Layer 2 of a small transformer language model trained on English Wikipedia (11 layers, counted from 0, width 64).
A neuron's activation on a vector x is SiLU(gate . x) times (in . x), where the dot is the dot product.

Input weights of the MLP neurons that the questions are about. A number n stands for (n - 500) times 0.001.
n30 gate: 376 814 174 605 408 411 799 358 298 223 586 535 451 160 188 491 508 230 362 314 267 729 743 246 598 616 527 219 447 716 392 327 893 539 170 736 542 421 614 521 470 378 617 646 563 566 403 589 389 153 682 764 322 443 737 576 502 511 473 667 555 619 480 354
n116 gate: 799 364 193 389 264 561 497 507 610 538 483 482 629 221 617 283 403 599 218 294 374 265 342 588 381 632 494 322 308 441 672 413 842 460 936 557 721 553 618 473 357 413 168 75 495 361 406 605 641 250 870 416 591 497 757 450 563 608 539 797 753 589 709 490
n118 gate: 374 224 274 469 311 567 383 749 378 569 265 449 199 539 565 473 698 540 662 294 412 945 588 465 331 430 231 209 506 779 544 467 437 341 608 433 711 401 362 558 640 304 451 582 629 403 491 362 478 577 367 567 532 564 198 326 411 326 551 550 671 233 536 818
n150 gate: 496 883 503 598 338 303 494 567 429 474 253 700 533 344 645 665 567 653 384 418 436 750 564 341 598 800 393 449 779 216 329 650 456 433 884 811 448 748 829 264 315 712 314 256 399 639 642 492 414 429 354 301 621 710 341 489 458 399 237 363 143 151 371 594
n183 gate: 134 339 260 429 240 395 604 730 167 325 618 665 712 607 310 592 758 469 533 481 209 420 679 590 350 479 582 285 755 543 359 410 560 312 580 659 536 341 595 234 466 282 675 672 513 366 364 461 690 674 817 367 433 355 494 474 558 750 470 552 564 364 501 437
n30 in: 265 477 339 672 771 497 539 527 500 585 551 509 599 525 784 636 532 375 434 311 642 640 536 541 439 506 509 589 640 704 279 375 635 869 687 485 923 693 346 175 560 406 531 308 644 406 626 251 539 387 470 711 484 377 574 11 382 601 566 615 507 570 410 600
n116 in: 279 642 366 391 345 633 487 186 548 362 515 452 351 373 350 597 224 378 444 377 696 314 412 535 746 118 615 652 587 609 368 511 352 572 555 316 507 547 456 512 186 673 666 607 553 695 443 795 336 264 451 717 632 396 527 375 453 489 485 646 620 491 740 684
n118 in: 439 440 747 529 482 513 333 373 352 377 482 415 571 570 398 601 482 344 447 553 405 773 777 625 560 665 416 397 515 330 396 822 460 486 535 521 541 510 550 348 606 173 484 432 675 437 592 409 558 280 448 735 511 144 143 526 329 555 641 409 674 274 513 501
n150 in: 651 318 648 412 552 460 263 457 328 534 492 452 398 416 604 673 437 678 539 603 429 859 610 257 343 540 526 536 466 366 687 733 432 443 531 702 728 718 359 393 660 419 476 158 380 661 640 473 482 625 614 535 478 438 223 776 602 726 294 466 355 567 676 212
n183 in: 447 518 348 435 576 669 573 670 412 592 644 617 332 419 654 388 392 341 688 523 602 476 523 403 728 516 349 523 416 327 179 671 744 552 767 652 628 603 632 587 801 358 376 786 707 501 449 663 483 465 356 444 663 470 133 411 434 461 541 296 430 659 482 471

Each question shows a token from some text and the vector x that enters the MLP there. A number n stands for (n - 500) times 0.0077.

"Th": 565 489 742 475 607 599 517 272 518 533 443 364 511 580 568 538 381 302 448 422 510 543 371 425 541 477 451 550 451 645 390 507 372 483 307 234 588 308 415 579 455 403 534 512 595 409 495 661 568 545 628 297 507 398 505 422 745 707 457 427 604 493 330 538
Which neuron fires most, and how strongly? n183, at about 0.24

" Wh": 751 383 505 408 550 564 362 501 459 563 485 437 601 644 513 524 542 234 476 437 509 551 216 477 551 453 406 390 414 482 351 531 583 566 407 439 501 449 436 465 522 386 529 566 564 569 457 688 550 728 572 183 438 431 466 455 760 681 394 381 663 546 390 502
The two highest activations, in order: n183, n30

" a": 333 383 556 495 769 538 482 373 573 466 482 503 453 705 525 606 501 585 532 490 540 482 572 420 605 473 551 538 409 691 411 723 374 543 352 402 526 344 363 483 592 587 750 512 532 225 277 490 444 539 520 397 391 643 439 605 606 487 605 521 572 449 336 539
Which neuron fires most, and how strongly? n150, at about 0.085

"ines": 499 823 454 522 682 538 597 375 586 408 831 507 709 575 578 314 533 341 380 572 638 645 469 443 440 479 682 502 510 458 274 537 642 641 440 626 521 555 570 610 539 628 557 608 485 541 469 460 578 570 608 503 547 587 738 541 432 521 431 469 434 594 431 522
The neuron with the highest activation: n30

"ater": 584 428 525 382 427 483 612 572 591 606 537 480 600 553 571 435 332 687 350 628 450 465 283 519 585 323 641 520 389 330 484 654 596 473 232 597 313 664 533 497 562 430 593 543 423 511 395 322 501 655 528 361 471 621 425 587 343 317 595 676 529 632 556 480
The neuron with the highest activation: n30

"ese": 410 605 465 489 441 587 572 494 433 497 628 366 560 622 564 533 207 526 488 439 598 472 448 613 665 545 678 541 442 545 527 706 503 566 439 486 331 611 569 741 512 558 639 627 432 310 437 272 516 498 547 308 283 384 380 570 453 501 456 404 720 592 476 492
The neuron with the highest activation: n150

" to": 582 420 643 529 524 551 557 537 460 414 525 537 400 855 569 486 583 517 594 445 581 533 505 286 528 631 349 422 371 495 450 507 431 466 417 526 348 451 357 554 449 607 398 616 650 437 417 538 424 583 476 312 401 612 720 687 606 447 691 307 534 501 455 545
Which three neurons fire most, strongest first? n30, n116, n150

"ack": 569 499 569 614 596 572 562 512 454 549 550 458 618 384 436 484 342 539 516 743 726 659 520 702 377 430 597 374 466 264 474 475 383 621 531 609 359 472 576 381 708 630 486 451 494 532 534 529 494 608 305 296 620 541 677 575 501 400 618 346 507 560 594 543
Which three neurons fire most, strongest first? n116, n30, n150

" For": 588 602 476 404 733 581 475 403 476 689 424 577 642 731 566 419 403 576 644 680 561 647 402 538 429 538 329 530 580 453 461 619 203 572 254 509 417 461 373 362 616 628 653 585 529 617 439 474 418 503 599 410 538 591 513 581 503 626 492 456 499 556 435 579
Which neuron fires most, and how strongly? n183, at about 0.15

"ch": 565 288 511 186 600 694 387 524 439 337 406 529 408 365 566 423 459 547 628 767 418 467 372 354 502 479 568 505 587 451 417 600 591 660 571 356 520 368 449 268 482 599 575 452 614 582 305 617 575 399 509 583 563 581 601 485 630 438 399 575 610 532 541 582
Which neuron fires most, and how strongly? n116, at about 1.9

"es": 465 533 619 439 579 580 419 366 681 536 626 551 297 469 556 446 561 332 369 442 529 323 542 702 413 516 521 608 378 518 636 757 435 634 344 356 371 651 523 693 372 447 519 514 542 313 630 543 456 727 437 520 579 462 436 580 394 463 563 314 604 449 419 579
The two highest activations, in order: n150, n30

"est": 428 704 431 581 721 605 582 284 649 545 588 509 738 665 365 431 347 560 479 546 452 526 466 333 574 438 605 434 392 453 491 529 475 482 351 454 446 443 449 459 485 704 412 520 638 450 481 356 329 503 562 455 553 559 444 735 432 359 675 319 672 611 538 460
The neuron with the highest activation: n150

" d": 547 509 594 382 763 379 392 378 520 600 409 359 387 536 460 572 533 415 710 564 321 335 539 432 387 657 488 601 468 492 375 485 577 561 510 391 514 431 342 462 504 709 711 633 352 525 470 456 373 448 491 524 481 546 434 463 713 529 675 585 492 564 490 272
The neuron with the highest activation: n118

" was": 526 352 400 649 642 419 386 351 533 230 489 585 402 617 661 432 618 400 483 447 470 337 477 515 548 414 541 615 441 564 484 729 712 581 434 403 495 454 497 656 318 460 453 467 467 243 525 459 571 605 588 538 413 635 518 652 573 296 479 330 587 421 480 520
The neuron with the highest activation: n150

" B": 543 313 437 404 558 564 372 353 526 705 478 404 568 751 501 582 519 343 465 479 655 398 410 478 553 460 491 450 438 564 563 350 540 632 602 544 636 373 509 450 707 421 602 499 476 648 511 573 522 436 568 448 492 337 507 434 874 511 466 436 479 556 590 557
Which neuron fires most, and how strongly? n116, at about 0.34

"Y": 471 540 481 540 479 510 688 367 349 527 516 274 511 429 556 570 456 500 514 403 584 573 519 392 427 423 805 544 667 532 527 363 364 592 473 557 594 613 502 555 712 545 606 631 592 651 456 511 607 607 537 378 657 378 457 478 768 668 554 533 561 568 460 519
The neuron with the highest activation: n30

"it": 533 539 588 270 499 625 274 573 520 645 665 620 578 317 350 408 448 467 473 809 415 544 708 485 530 422 419 531 495 509 499 657 671 617 407 428 581 467 435 403 578 591 503 442 647 538 396 586 518 519 565 581 577 660 336 507 673 233 367 481 434 575 520 582
The neuron with the highest activation: n30

"od": 557 403 505 537 538 695 564 452 343 525 614 308 507 450 435 306 553 643 366 621 559 538 413 617 464 334 614 611 423 377 358 584 395 477 442 544 504 346 552 326 627 534 553 581 467 607 608 727 580 418 707 632 830 507 402 580 453 480 551 522 585 493 435 546
Which neuron fires most, and how strongly? n30, at about 0.23

"s": 469 621 639 488 307 481 401 601 713 491 634 588 360 653 579 501 544 415 417 568 486 341 592 712 566 630 673 376 409 384 598 641 422 470 181 504 424 594 547 574 574 513 490 546 377 406 620 508 474 663 425 577 567 456 405 538 484 394 446 576 381 704 461 510
The neuron with the highest activation: n30

" T": 518 380 505 335 649 525 334 455 569 627 457 248 460 718 478 487 371 338 519 513 591 425 538 423 410 545 558 553 477 531 733 276 420 633 468 504 519 291 395 550 626 618 612 585 550 546 448 518 532 554 512 470 430 352 576 476 813 590 622 614 499 478 398 488
Which neuron fires most, and how strongly? n183, at about 0.38

"ut": 638 224 567 561 408 375 437 322 435 571 502 429 416 505 264 313 551 652 548 554 500 592 283 395 521 439 562 458 469 404 453 573 457 571 636 492 574 557 501 525 574 463 485 305 542 531 275 581 667 417 520 485 732 409 517 650 728 460 402 615 674 567 390 563
The neuron with the highest activation: n30

"ro": 600 321 488 474 534 508 397 535 402 467 512 405 525 377 461 455 850 391 633 568 703 670 497 410 467 401 426 643 522 589 561 682 484 366 504 588 608 445 642 330 395 415 563 519 576 492 624 465 363 554 495 590 570 494 454 622 699 424 533 544 262 454 600 354
The neuron with the highest activation: n150